Layer 16 of a small transformer language model trained on English Wikipedia (19 layers, counted from 0, width 96).
A neuron's activation on a vector x is ReLU(weights . x + bias), where the dot is the dot product.

Input weights of the MLP neurons that the questions are about. A number n stands for (n - 500) times 0.00095.
n24 (bias -0.075): 430 438 540 794 521 341 544 518 286 477 276 524 524 329 506 504 553 563 490 600 278 521 334 684 470 463 691 514 514 512 537 419 431 451 483 628 516 378 270 262 384 553 404 518 416 339 204 297 520 508 479 509 385 468 535 481 503 613 465 218 513 421 571 499 733 66 666 316 567 363 475 498 584 477 552 281 579 481 494 482 457 462 562 419 612 603 403 669 453 480 519 418 397 553 530 539
n52 (bias -0.010): 466 325 501 521 564 530 418 345 601 611 376 514 384 479 457 442 794 541 635 542 597 600 439 462 499 525 513 438 405 521 387 567 385 510 555 682 548 319 575 395 506 525 560 469 486 735 548 576 485 587 775 466 524 372 359 286 404 504 681 253 728 566 413 368 454 351 530 406 550 427 368 471 426 732 464 549 480 629 338 426 676 495 540 587 645 640 501 537 453 305 433 301 635 657 428 585
n71 (bias -0.084): 630 362 598 742 454 640 546 415 788 517 416 519 635 639 590 560 620 778 562 488 374 332 562 406 526 424 584 412 340 608 356 417 543 450 815 399 361 561 283 271 332 320 356 648 666 606 641 439 602 428 357 614 532 387 475 604 380 486 572 506 577 646 198 673 775 790 570 468 378 449 741 756 412 497 489 598 577 686 482 544 474 74 464 421 375 462 485 520 344 545 624 500 462 522 590 505
n75 (bias -0.087): 709 306 375 407 659 599 692 422 448 671 367 575 386 533 463 621 751 448 422 482 479 487 420 285 370 472 520 605 681 736 365 375 157 512 293 520 666 374 447 440 353 454 664 388 194 394 508 517 474 484 363 564 504 296 533 324 508 700 517 161 613 771 508 431 688 295 322 660 568 441 420 525 537 461 341 633 529 475 710 520 320 382 559 688 707 691 549 379 315 334 716 595 488 480 470 741
n79 (bias -0.040): 531 445 436 572 475 577 541 427 611 548 185 798 434 584 659 667 473 582 403 428 468 122 451 534 595 645 643 443 253 490 229 604 301 484 577 462 567 411 540 731 373 619 659 377 713 784 444 551 778 706 507 598 523 504 490 710 655 660 407 477 478 526 399 210 552 537 281 748 369 327 529 433 395 401 534 428 340 589 501 657 434 366 668 587 488 368 549 397 468 568 788 357 254 536 455 520
n89 (bias -0.036): 664 819 677 508 414 444 569 334 322 661 518 488 574 406 644 536 419 528 456 571 593 453 685 591 397 517 380 639 483 578 360 541 534 588 441 356 513 701 413 472 488 564 558 631 341 723 450 506 473 720 582 693 631 369 403 403 374 560 324 461 579 483 380 359 398 313 530 266 474 357 370 642 483 473 615 353 379 595 410 634 467 280 701 670 497 559 517 743 251 713 613 546 482 630 511 576
n91 (bias -0.076): 655 529 370 626 913 575 524 345 577 617 375 542 324 612 334 550 492 632 474 474 266 315 422 644 421 439 378 569 276 489 431 511 281 481 580 586 516 200 480 481 548 324 444 537 473 856 380 694 534 349 784 374 442 552 376 515 555 391 561 465 494 732 422 610 548 373 574 455 445 367 671 581 615 519 360 315 743 778 644 684 306 446 692 684 442 539 377 688 245 806 550 404 686 506 444 756
n96 (bias -0.049): 565 504 576 462 620 334 603 503 582 398 455 613 493 536 526 674 604 583 618 609 453 420 511 511 492 426 497 441 466 404 414 736 435 678 653 492 767 275 418 431 554 255 379 490 517 512 403 538 730 454 527 530 430 563 635 379 488 473 681 471 537 624 520 457 519 404 520 569 435 548 524 551 417 485 290 486 456 387 457 603 606 334 581 932 447 672 660 651 350 582 821 501 634 556 709 572
n171 (bias -0.057): 706 800 467 632 670 444 528 167 446 575 416 458 529 516 621 539 617 430 358 558 544 494 462 639 628 497 514 660 163 432 402 360 603 488 499 210 377 638 389 476 430 400 526 323 550 455 516 647 471 442 425 448 406 553 222 620 448 333 352 588 585 483 231 400 808 474 505 439 418 409 621 481 587 521 358 374 455 564 421 373 468 404 740 478 650 446 424 377 200 735 642 682 478 422 887 589
n183 (bias -0.049): 596 578 554 761 442 433 521 698 417 621 603 413 288 495 501 529 603 485 494 276 477 394 539 386 583 419 339 591 305 439 421 513 447 300 471 454 647 496 464 595 436 411 500 468 225 516 459 596 336 527 758 512 380 476 437 413 536 488 537 373 889 491 504 513 322 541 308 600 534 496 474 509 804 265 109 558 562 576 564 521 624 212 216 529 376 593 571 420 353 573 497 530 264 480 625 523
n187 (bias -0.098): 823 575 495 710 533 206 551 650 612 545 442 635 619 468 854 722 562 612 514 501 249 273 449 761 612 465 724 736 429 439 390 449 333 666 497 427 690 297 401 314 482 475 636 477 520 483 730 576 714 456 911 146 487 573 705 579 392 379 419 401 628 614 553 319 381 410 444 535 527 464 569 589 741 497 646 559 624 555 504 685 283 543 669 513 473 527 917 489 633 504 419 678 705 604 332 731
n194 (bias -0.077): 796 493 599 540 494 583 509 720 547 515 453 446 547 514 686 626 679 505 538 331 415 313 460 735 506 430 632 640 526 529 267 539 413 850 505 579 549 554 422 277 564 435 573 274 467 567 491 479 498 518 694 255 540 446 434 492 407 445 372 303 601 713 379 468 477 458 431 621 596 451 557 447 510 477 558 510 476 733 595 456 306 418 457 514 542 623 643 498 648 479 628 831 597 588 590 737
n197 (bias -0.088): 366 667 222 492 536 515 501 398 524 688 510 571 782 414 651 493 452 608 457 257 403 581 483 481 407 647 275 518 441 485 352 357 461 534 472 349 858 161 448 614 267 347 677 379 402 792 514 302 401 667 434 385 663 712 492 532 448 388 769 478 635 481 380 349 790 353 518 433 490 379 392 594 474 420 357 357 635 526 472 412 351 324 784 488 544 815 375 708 190 433 573 932 512 584 729 534
n216 (bias -0.060): 613 582 706 456 253 451 549 513 473 611 598 710 507 447 519 548 399 400 661 429 301 560 418 435 786 402 543 754 533 711 466 663 506 559 494 457 541 341 412 358 660 369 539 530 358 551 350 565 708 614 654 403 576 393 563 85 686 477 652 220 674 507 684 376 565 485 565 259 314 461 815 351 341 303 405 363 490 635 579 349 425 510 486 618 435 486 372 649 653 576 508 597 428 581 420 837
n226 (bias -0.089): 577 679 214 621 413 483 544 718 515 304 146 525 573 482 438 704 409 448 556 324 396 330 393 433 524 638 416 323 417 419 328 402 401 527 752 590 580 222 397 581 589 424 608 571 484 424 614 367 507 769 582 284 685 551 601 357 628 680 587 299 616 694 183 373 821 510 524 431 697 256 640 320 451 446 570 418 495 823 610 572 599 442 511 454 309 607 296 704 494 420 525 666 501 364 623 583
n233 (bias -0.092): 657 850 595 858 574 347 911 643 648 603 663 570 620 442 575 688 528 672 379 282 218 410 536 496 604 476 239 541 240 499 605 512 538 242 635 429 587 531 456 525 435 454 747 604 269 640 295 428 492 583 496 295 309 717 498 383 269 388 526 169 441 669 364 558 369 208 328 309 384 410 424 381 640 533 474 427 913 451 439 619 499 386 696 586 548 288 691 654 418 580 660 537 386 488 484 440
n236 (bias -0.055): 655 680 525 742 658 557 622 473 586 653 365 697 440 341 501 724 756 558 489 414 393 677 441 792 444 504 616 312 440 637 366 808 460 760 573 243 495 409 463 299 341 374 468 338 440 604 687 568 561 572 386 575 602 367 555 459 445 495 637 552 548 658 216 444 357 406 360 507 229 494 825 517 539 422 400 338 369 468 260 577 558 316 588 422 475 485 456 382 467 495 383 474 555 406 520 575
n244 (bias -0.036): 603 429 482 555 540 432 661 634 503 653 427 461 474 515 628 461 481 360 291 487 537 321 299 381 599 511 297 582 306 617 514 664 347 333 490 524 590 471 582 488 446 469 591 631 563 514 550 531 448 555 395 539 564 329 620 510 499 649 509 384 641 391 583 409 698 448 498 535 568 455 552 502 546 485 560 494 399 763 269 473 535 377 597 407 603 775 577 520 269 483 631 364 334 623 367 458
n253 (bias -0.068): 431 607 455 260 618 246 630 701 518 478 444 577 466 556 552 763 573 610 457 429 544 269 389 546 403 601 344 481 406 428 286 508 442 609 608 332 619 512 725 412 591 630 630 454 510 453 424 403 453 599 727 369 479 667 623 122 249 544 520 283 688 644 624 292 410 313 334 404 608 481 257 497 544 393 538 398 437 416 422 650 595 465 558 479 697 608 498 500 371 413 597 502 198 472 510 416
n257 (bias -0.097): 431 796 411 488 845 411 480 574 486 372 317 544 762 631 434 542 539 515 474 222 452 280 240 462 640 538 396 498 531 567 293 839 384 356 466 487 570 314 667 450 473 345 519 361 395 708 392 588 619 351 333 411 360 694 328 402 443 578 512 446 708 456 371 765 619 431 385 227 471 445 255 512 569 377 468 321 613 562 649 513 198 159 577 917 761 407 447 687 367 479 610 653 116 545 607 609
n274 (bias -0.047): 492 399 301 691 278 460 485 307 576 452 308 581 577 430 450 315 534 533 466 685 278 434 489 656 696 541 479 358 169 399 449 550 410 409 604 646 301 639 155 531 543 540 590 547 551 393 627 808 642 519 509 248 376 324 384 551 596 560 471 485 562 804 531 511 518 389 436 312 721 323 528 652 416 512 397 549 714 638 376 386 527 429 500 527 619 443 622 664 529 572 263 426 559 594 686 442
n288 (bias -0.085): 636 462 584 379 254 449 591 361 382 788 524 466 407 486 497 515 462 670 706 309 682 183 527 534 313 350 545 699 407 590 580 475 384 502 678 262 400 433 410 374 367 439 576 400 473 654 653 523 482 479 516 489 337 245 591 458 449 629 369 405 718 544 307 313 492 483 511 413 301 444 559 680 403 442 291 750 443 652 446 748 396 225 535 746 821 708 600 743 344 636 646 319 89 480 610 483
n294 (bias -0.070): 579 389 481 718 514 416 613 444 486 545 345 457 395 621 397 591 353 467 398 678 455 290 380 414 669 392 610 510 608 502 570 613 499 456 475 265 510 346 596 606 543 310 501 630 428 634 498 524 578 712 549 534 598 375 470 521 497 566 353 485 440 416 588 549 520 303 295 459 515 453 437 558 303 430 509 504 647 706 391 519 402 542 579 747 604 472 514 673 340 498 353 582 510 716 466 327
n295 (bias -0.099): 455 536 529 689 430 538 695 524 599 595 429 621 362 537 602 650 636 680 572 567 520 216 403 716 625 450 662 544 675 520 376 470 450 527 808 567 374 342 630 381 229 508 529 558 588 562 561 467 545 587 311 628 431 434 536 547 422 461 531 354 525 601 214 393 829 534 611 383 343 416 498 412 519 468 717 567 326 572 598 825 514 487 716 294 490 401 613 597 514 738 579 677 570 891 446 420
n296 (bias -0.044): 534 484 571 644 269 523 658 538 376 508 148 589 551 361 399 659 418 516 534 431 328 596 494 485 535 447 388 494 352 634 303 690 206 490 417 516 332 569 329 304 409 368 527 493 259 490 664 519 690 469 556 390 545 539 25 439 649 713 463 485 463 513 470 576 657 294 420 315 284 450 456 589 374 516 449 589 616 595 352 636 274 400 624 817 690 394 349 639 491 821 497 604 655 310 553 452
n325 (bias -0.077): 590 544 439 259 493 593 606 632 714 486 542 748 449 430 627 545 409 620 631 544 340 529 588 435 717 487 313 687 556 472 421 819 378 391 481 480 616 429 352 561 369 540 583 454 179 617 257 405 580 458 657 454 512 274 469 409 312 683 564 248 697 353 579 368 597 438 490 410 386 458 471 362 534 382 455 279 396 386 714 532 268 543 251 596 548 336 492 697 445 448 674 684 417 425 574 668
n360 (bias -0.080): 492 467 360 352 315 519 542 759 395 515 437 487 677 468 488 428 493 418 926 479 175 553 167 574 876 466 306 440 601 680 477 718 382 432 331 575 406 446 459 372 409 422 654 356 276 733 529 516 648 606 609 304 484 132 401 567 529 647 639 464 711 646 500 396 429 439 505 258 541 372 514 635 466 383 711 358 527 517 758 829 590 534 655 557 526 615 405 521 558 468 375 565 395 643 623 833
n369 (bias -0.047): 505 651 381 636 564 549 431 370 518 643 559 714 417 495 444 322 715 607 571 299 576 541 571 662 330 560 594 661 512 773 447 564 559 504 446 163 719 347 538 423 404 607 617 439 533 406 522 571 626 696 478 555 484 413 454 375 537 659 612 455 624 585 527 465 461 200 165 604 571 583 541 300 421 414 434 467 340 658 400 522 573 474 520 424 413 465 576 594 545 442 462 392 303 724 608 497

Each question shows a token from some text and the vector x that enters the MLP there. A number n stands for (n - 500) times 0.017.

" ": 445 456 500 489 553 564 578 499 518 489 484 410 451 551 420 474 433 483 572 490 428 593 536 454 448 488 534 450 538 483 608 385 434 504 461 448 482 470 563 539 523 473 371 473 490 488 556 527 468 522 517 525 524 531 560 456 509 471 471 531 175 449 511 488 517 437 535 568 474 666 483 506 503 491 475 514 483 523 528 401 466 533 488 476 507 460 476 456 530 556 500 514 518 597 540 492
Which of these neurons fires most? n294

".": 513 439 507 511 577 488 426 480 539 466 549 635 445 481 522 405 469 488 501 518 525 488 544 440 501 384 590 481 487 486 446 523 509 419 466 536 517 502 547 491 605 520 496 491 525 503 566 552 489 582 478 537 506 479 449 447 501 455 499 496 283 508 526 542 451 514 547 520 470 816 463 538 489 459 510 505 489 454 459 485 526 455 552 487 551 516 392 525 491 555 504 540 554 527 545 557
Which of these neurons fires most? n96

" pre": 398 551 431 451 563 489 585 478 532 442 438 393 526 505 425 415 514 404 440 594 537 497 513 450 434 485 413 471 564 566 476 416 550 544 431 608 496 522 524 529 587 497 337 505 442 376 502 542 377 435 450 514 457 514 473 431 471 401 465 558 399 437 466 597 550 507 536 624 560 603 470 473 464 500 478 449 527 494 543 549 476 500 507 519 507 499 471 547 429 455 466 541 452 531 503 441
Which of these neurons fires most? n257

"s": 540 445 549 547 497 479 364 566 440 427 524 475 505 588 478 453 520 436 459 461 435 553 516 574 507 489 518 566 468 454 560 480 519 589 458 524 514 431 446 482 576 451 404 444 582 465 557 525 477 466 490 476 474 520 517 507 489 464 536 502 429 518 531 526 492 547 544 531 517 873 442 526 555 520 496 500 526 542 482 516 394 547 510 468 531 534 521 499 572 511 509 541 521 478 480 538
Which of these neurons fires most? n187

" g": 358 543 545 485 557 520 397 548 421 547 487 569 397 533 544 484 409 499 470 497 397 504 497 426 507 422 566 474 475 463 442 477 463 526 518 538 561 477 497 500 476 467 362 496 510 406 495 514 466 364 526 451 435 479 517 453 427 467 495 561 327 425 515 546 481 567 605 567 436 543 613 483 467 539 512 489 494 469 568 368 503 508 582 516 488 531 385 413 466 538 548 484 453 498 516 440
Which of these neurons fires most? n91

"wn": 446 410 486 589 497 483 289 579 457 449 588 508 489 580 362 500 499 457 466 425 558 516 479 377 514 556 531 520 439 518 458 452 570 463 538 534 449 502 547 524 441 559 463 448 542 522 574 444 378 560 495 554 498 490 495 507 533 542 538 520 492 429 507 501 489 454 555 484 457 726 436 464 516 525 537 604 496 562 503 492 600 503 499 431 448 457 492 433 461 422 487 507 466 485 452 495
Which two neurons fire most, strongest first? n183, n52

"ode": 516 405 553 517 515 566 373 569 468 529 505 470 453 445 506 586 449 542 477 496 495 526 540 324 458 555 494 580 563 495 525 348 552 452 510 518 523 557 511 545 486 511 444 561 506 510 436 554 532 574 395 516 581 543 538 534 555 475 604 444 509 507 547 453 491 598 544 529 488 614 568 353 405 479 584 461 579 489 485 420 535 484 449 484 471 513 549 532 455 520 432 422 461 386 487 424
Which three neurons fire most, strongest first? n216, n71, n244

" has": 478 558 527 481 634 527 479 449 422 477 484 574 495 587 523 372 582 472 417 463 514 501 540 473 486 472 531 555 504 524 507 453 520 500 531 514 491 540 507 523 500 494 404 590 438 502 515 460 485 431 506 565 441 457 541 488 448 575 546 583 449 502 489 513 441 527 613 444 507 820 476 475 442 501 536 524 496 514 530 397 513 429 556 459 566 483 500 538 543 559 507 420 568 452 467 546
Which three neurons fire most, strongest first? n71, n369, n89

" it": 539 463 517 466 516 512 450 437 529 505 491 571 451 482 586 493 492 445 388 501 487 556 574 393 516 504 538 518 475 395 472 463 526 513 554 409 491 591 479 473 465 480 384 504 540 468 537 531 389 513 519 517 506 523 612 425 441 421 497 589 547 465 481 466 431 572 645 448 504 754 503 534 535 500 573 443 516 520 489 458 485 480 459 483 518 506 417 338 516 521 559 536 509 539 538 471
Which of these neurons fires most? n171

"ter": 401 517 586 475 518 451 261 526 457 538 482 476 530 508 387 470 510 481 484 512 592 505 501 399 648 549 513 522 554 493 414 406 566 550 494 492 541 619 527 553 599 538 480 457 530 497 531 500 362 524 526 501 539 518 483 524 497 553 532 567 596 516 523 515 382 608 536 511 588 557 388 495 501 557 533 546 482 570 558 454 525 535 513 448 455 572 530 468 490 541 463 493 519 503 476 457
Which of these neurons fires most? n183

" s": 495 460 540 484 521 505 447 542 524 515 477 415 454 572 500 342 545 445 502 484 471 530 543 464 432 452 456 486 603 554 575 428 519 529 524 563 521 446 596 499 539 553 393 492 493 464 517 439 450 450 553 543 389 402 527 575 530 480 586 476 225 468 455 515 456 444 508 548 521 553 528 491 505 521 449 512 564 422 473 498 516 484 453 447 537 559 432 425 468 618 568 473 458 544 552 473
The most active neuron and its activation: n24, at about 0.21

" was": 459 592 472 505 593 533 492 537 481 432 453 536 471 554 522 399 504 424 434 450 501 503 488 516 447 497 457 511 531 554 516 478 531 456 424 599 448 491 510 504 531 455 354 510 544 473 394 429 561 457 455 583 469 444 556 545 486 539 514 553 385 481 468 495 498 480 635 436 601 786 467 510 485 498 529 560 482 562 536 443 457 462 570 487 588 459 550 525 477 502 514 477 482 527 539 550
Which three neurons fire most, strongest first? n257, n24, n244

" in": 437 541 571 480 515 529 511 513 556 522 465 500 485 484 526 446 599 511 502 458 505 520 536 496 576 462 497 443 583 573 514 491 508 505 538 547 480 550 550 503 493 474 357 563 611 519 541 469 503 518 590 534 528 514 464 433 454 503 481 478 426 483 486 474 469 501 587 549 616 850 445 476 477 514 522 491 444 485 549 534 544 442 466 445 498 407 445 526 523 552 583 526 544 501 497 425
The most active neuron and its activation: n295, at about 1.2

"os": 489 479 510 404 551 655 411 514 507 405 467 499 547 580 518 464 498 425 424 498 627 531 572 460 458 492 411 455 477 494 434 466 527 479 604 538 555 451 425 437 480 532 470 554 470 489 573 517 385 501 437 553 543 532 506 523 508 444 409 412 416 498 554 459 478 571 584 466 399 530 598 492 562 511 538 543 444 427 473 451 594 524 398 481 456 482 477 557 595 418 630 519 499 560 560 503
Which two neurons fire most, strongest first? n71, n226

"ur": 368 467 410 535 477 510 343 555 556 443 433 490 437 467 406 436 473 448 529 461 509 524 454 521 499 590 507 440 473 415 496 419 502 432 478 618 487 583 486 529 448 468 365 437 500 465 533 505 469 394 484 500 477 392 494 547 500 547 528 411 347 407 503 524 586 527 490 540 661 524 437 536 468 536 551 551 492 479 479 519 509 547 468 522 535 575 525 491 546 509 564 425 512 441 426 554
Which of these neurons fires most? n274

"'": 472 479 598 454 567 519 482 525 401 353 390 496 545 570 445 388 448 441 511 474 530 597 505 475 393 493 606 488 518 520 594 491 414 538 473 467 420 464 430 543 518 493 502 394 575 520 496 601 505 536 498 580 407 411 515 516 553 504 529 543 405 400 529 475 487 490 590 480 543 697 449 471 510 538 495 466 486 535 510 502 506 504 571 523 494 443 486 437 565 478 557 413 557 563 487 475
The most active neuron and its activation: n24, at about 0.18

" R": 537 471 444 453 550 489 474 491 512 560 509 519 533 477 559 476 531 519 535 527 481 539 573 466 544 424 427 461 466 485 443 445 472 534 465 473 552 533 487 516 475 541 306 533 518 458 522 415 432 418 451 516 523 437 529 561 461 458 526 516 181 500 517 391 481 541 586 484 461 562 495 552 517 531 444 487 446 340 426 478 548 514 453 494 485 500 484 457 559 467 488 462 526 486 524 423
The most active neuron and its activation: n236, at about 0.27

" p": 438 528 461 527 522 580 484 531 548 561 455 528 547 572 480 470 450 505 497 529 503 467 573 476 522 520 484 427 520 493 407 459 514 595 529 539 474 545 477 576 459 533 370 557 458 451 472 513 552 494 542 565 418 445 527 538 461 486 531 534 225 497 520 457 490 480 431 531 544 625 534 515 563 495 462 459 555 414 507 481 495 560 446 490 539 499 363 363 611 530 472 473 504 451 544 387
Which of these neurons fires most? n79

"c": 399 501 533 540 494 451 490 439 559 515 549 442 356 555 558 483 420 495 388 458 543 487 581 522 515 454 373 521 550 383 571 470 493 571 543 487 555 575 553 463 581 428 494 631 468 546 512 544 550 486 578 592 412 593 541 549 577 498 435 551 384 490 552 505 436 477 411 539 538 459 485 448 501 562 537 455 523 404 539 485 481 541 488 449 552 483 515 381 573 601 492 436 494 505 443 471
Which of these neurons fires most? n233

"\n": 514 560 591 438 492 513 481 493 391 518 494 499 360 511 534 532 422 478 476 540 503 581 475 413 580 458 435 493 549 492 422 387 440 534 452 599 501 573 519 551 511 543 393 606 513 486 477 495 441 443 563 510 599 502 547 486 507 453 449 577 304 546 427 440 471 481 544 483 557 594 569 497 423 502 543 468 537 506 412 475 539 530 485 571 560 469 370 542 488 552 522 428 482 430 449 563
The most active neuron and its activation: n89, at about 1.3

"very": 465 460 447 475 445 531 354 527 474 401 473 400 523 570 550 595 411 501 493 586 510 457 458 531 485 456 516 541 431 379 518 523 427 448 526 500 478 533 521 474 527 488 360 545 491 371 486 519 492 496 513 521 437 453 562 475 599 504 541 506 433 542 483 556 497 598 565 541 499 705 476 537 477 632 517 500 420 505 469 508 412 553 470 418 545 527 480 549 568 586 586 480 509 480 564 529
Which two neurons fire most, strongest first? n96, n71

"ward": 483 523 412 420 416 407 391 484 565 451 544 497 477 495 526 522 464 389 547 503 457 495 573 368 511 533 446 489 511 448 473 371 510 494 370 486 417 495 485 538 459 500 330 536 470 453 525 516 419 480 431 526 487 540 460 535 518 426 546 560 491 498 515 495 548 442 465 476 533 763 480 447 545 501 478 463 487 408 413 525 544 537 499 499 519 535 481 452 480 482 432 519 433 435 509 512
Which of these neurons fires most? n171

"id": 398 508 537 377 504 515 430 571 523 526 531 421 506 549 509 498 460 470 564 453 641 555 641 464 526 522 492 439 533 525 419 617 482 374 447 487 492 613 542 448 523 485 374 520 502 536 528 549 559 501 524 584 587 590 436 481 565 449 492 488 580 469 585 510 520 550 537 424 383 604 435 466 432 461 576 513 426 401 546 505 454 556 526 460 509 466 516 432 521 487 588 477 519 500 480 483
Which two neurons fire most, strongest first? n325, n257

"ell": 465 519 529 484 498 534 254 529 450 464 526 498 401 551 550 423 445 534 410 422 462 532 497 401 539 416 467 458 458 387 505 565 455 420 470 537 458 478 455 504 630 414 354 528 478 618 598 511 537 519 495 575 504 570 490 534 534 515 542 465 416 452 535 546 543 502 448 482 476 516 449 481 471 480 561 470 451 498 544 469 464 522 459 454 492 476 473 396 535 474 535 488 531 397 412 569
Which three neurons fire most, strongest first? n257, n91, n216

"hip": 462 475 524 481 529 453 374 492 480 471 508 512 499 496 361 551 361 483 460 473 544 526 485 398 475 478 529 530 495 471 572 508 546 535 441 499 518 510 544 556 387 542 479 491 536 541 505 537 463 471 530 558 420 542 584 398 543 480 514 582 503 427 556 520 429 508 552 496 548 796 439 463 483 491 534 440 520 524 428 588 572 560 515 475 586 513 415 457 530 493 413 479 548 512 480 479
Which of these neurons fires most? n253

"en": 388 509 535 422 450 583 314 473 467 549 537 548 562 427 405 441 493 422 470 385 587 548 521 525 471 557 591 544 539 569 423 442 577 502 495 495 529 467 514 549 523 507 357 435 520 530 553 527 401 582 462 563 525 606 498 534 458 440 521 569 466 409 540 491 471 486 550 496 571 564 504 469 493 556 519 558 436 464 570 473 449 625 502 532 480 494 549 428 431 507 552 579 499 494 440 567
The most active neuron and its activation: n197, at about 1.2

"8": 446 448 472 569 509 515 441 538 493 459 494 474 429 519 464 492 245 459 510 517 538 497 537 482 477 528 447 404 482 401 532 428 522 443 509 540 504 413 591 487 571 493 483 569 632 486 481 454 410 578 465 443 577 470 568 415 492 484 420 503 360 475 533 452 483 419 553 528 522 665 491 489 508 417 512 495 479 534 492 548 530 590 436 468 448 566 512 448 503 474 581 477 514 513 434 462
The most active neuron and its activation: n226, at about 1.3

" An": 516 489 515 617 478 584 404 554 514 495 414 503 504 492 481 546 584 561 473 531 510 535 528 464 504 564 534 498 569 535 516 440 586 542 470 592 506 447 552 450 638 505 333 487 646 499 490 500 484 547 509 624 553 509 417 565 503 437 424 490 300 444 443 527 480 529 559 535 540 543 445 574 515 547 586 476 427 501 425 460 494 526 430 537 556 526 490 487 576 463 498 429 526 555 571 521
Which of these neurons fires most? n52

"ie": 514 536 472 513 497 566 312 591 539 554 482 521 530 469 539 487 482 476 577 470 551 486 606 362 456 445 450 443 472 444 449 461 446 418 450 598 437 543 541 523 567 533 353 538 479 540 514 650 469 512 555 515 562 561 480 530 576 395 475 613 403 412 522 447 511 540 496 486 531 650 493 484 561 506 570 513 479 569 456 554 528 508 474 436 498 463 560 515 541 530 474 551 559 504 468 526
Which of these neurons fires most? n183

" |": 454 508 456 424 542 582 451 474 497 457 533 504 537 402 419 470 449 500 523 570 503 479 557 461 443 527 517 590 546 482 586 496 504 484 498 565 592 517 413 590 513 557 515 463 480 563 541 441 518 437 504 563 506 479 509 506 502 544 454 431 327 515 509 604 523 496 559 516 470 739 482 516 436 442 522 462 608 397 554 376 427 511 437 474 436 457 556 560 414 445 511 524 513 489 455 446
The most active neuron and its activation: n325, at about 1.6

" the": 517 504 485 517 453 512 508 530 537 521 558 545 467 499 540 505 549 497 526 551 501 518 573 481 511 537 499 454 515 517 482 460 506 472 536 551 480 473 515 471 507 516 396 512 558 451 533 560 448 461 584 488 512 498 424 503 508 495 587 421 354 471 476 510 568 509 540 498 527 926 460 540 545 480 502 544 469 460 511 533 449 562 528 459 564 505 519 471 520 513 503 541 515 535 492 487
Which two neurons fire most, strongest first? n295, n187

"J": 501 534 460 538 548 580 440 509 542 523 535 515 545 513 517 505 527 496 474 579 530 599 559 466 507 416 522 489 424 424 515 533 495 477 510 511 536 554 515 453 566 448 335 515 520 491 533 593 471 450 467 439 507 524 514 455 458 469 577 571 262 458 481 445 442 504 495 514 357 579 561 455 467 527 496 427 554 338 396 475 564 520 450 440 485 460 439 476 608 468 591 445 504 483 453 482
Which of these neurons fires most? n236

"x": 499 538 469 473 575 517 391 606 551 492 526 453 508 504 440 528 499 380 590 451 546 541 614 529 499 536 469 461 514 395 435 537 556 487 525 557 595 477 596 553 472 486 467 452 523 487 480 435 515 557 450 557 567 566 597 410 575 362 531 445 400 421 496 662 521 503 579 439 479 596 498 477 520 549 480 502 489 549 496 485 502 593 517 470 418 480 389 527 548 528 532 445 505 590 447 415
Which of these neurons fires most? n226

"ul": 430 426 498 488 473 654 274 493 496 498 488 444 453 534 425 506 517 511 550 524 570 561 590 482 509 524 557 550 512 511 473 454 500 479 328 500 389 501 540 490 507 555 474 468 437 540 513 586 535 455 478 546 472 503 428 476 531 391 603 553 442 488 410 476 473 448 483 533 589 561 507 437 431 527 443 488 519 465 561 442 441 581 411 491 523 409 446 533 536 444 532 497 571 447 443 574
Which of these neurons fires most? n52

"le": 466 444 526 427 581 530 290 537 488 513 462 511 549 458 515 491 459 401 507 381 560 491 542 459 509 533 581 455 506 505 497 466 574 425 546 444 552 445 570 529 595 575 477 525 556 512 550 575 498 616 400 604 480 538 503 590 563 423 499 593 410 427 518 524 566 571 539 538 516 452 559 501 430 542 470 395 491 580 573 453 456 486 429 418 467 550 498 484 581 502 528 461 515 418 449 505
The most active neuron and its activation: n79, at about 1.2

"isc": 427 597 461 526 586 509 371 496 580 471 617 539 419 501 602 452 456 531 364 442 554 523 612 451 485 471 423 446 434 393 446 473 636 419 511 506 580 567 496 545 551 448 436 601 376 493 541 441 459 547 519 517 511 543 525 516 521 520 476 488 398 516 584 508 430 491 475 483 558 598 463 504 527 526 603 544 546 434 454 496 480 487 484 458 577 508 539 477 491 426 487 461 511 514 400 535
The most active neuron and its activation: n233, at about 1.9

" F": 501 526 549 499 517 497 510 524 479 517 515 493 524 431 422 542 530 408 508 463 590 602 628 433 564 535 542 530 508 470 518 432 568 564 432 434 488 511 472 513 502 569 391 479 448 466 468 495 357 470 479 535 532 460 547 485 516 493 473 662 232 430 486 481 401 567 486 583 568 552 510 558 520 504 468 496 484 470 533 480 531 535 506 527 433 451 569 459 460 575 548 507 559 488 423 431
Which of these neurons fires most? n89

"ar": 477 525 420 524 524 482 251 441 462 552 439 464 541 514 440 406 471 459 493 549 587 505 486 530 480 495 546 557 446 428 519 456 507 553 565 650 555 451 520 547 515 537 359 516 476 429 520 506 368 453 568 510 479 552 504 563 511 545 490 557 324 466 446 528 483 454 508 472 496 645 528 506 466 595 517 478 478 488 551 491 520 539 478 555 525 493 465 557 546 505 483 468 559 501 421 548
Which three neurons fire most, strongest first? n91, n52, n24

"e": 464 493 508 507 519 438 240 499 608 494 460 533 498 547 599 487 513 484 480 562 515 551 559 558 494 479 371 488 421 361 525 399 492 466 449 521 485 519 467 495 553 586 491 461 483 518 543 507 457 524 484 449 546 491 525 513 525 335 499 628 367 542 552 561 487 472 533 483 576 620 555 423 508 497 480 521 451 505 461 477 501 519 455 457 563 444 528 464 518 515 424 555 515 504 460 435
Which of these neurons fires most? n274

"et": 466 512 531 490 506 485 310 543 503 480 568 488 463 482 459 403 436 536 375 485 495 473 550 440 540 434 516 472 532 459 491 561 530 484 624 562 499 447 464 484 597 394 366 559 625 430 596 535 581 515 560 534 517 527 468 482 520 501 488 390 436 486 574 524 473 490 477 460 510 472 569 511 455 539 641 532 449 488 579 380 505 432 439 501 485 518 569 499 594 543 524 435 516 397 481 483
Which of these neurons fires most? n216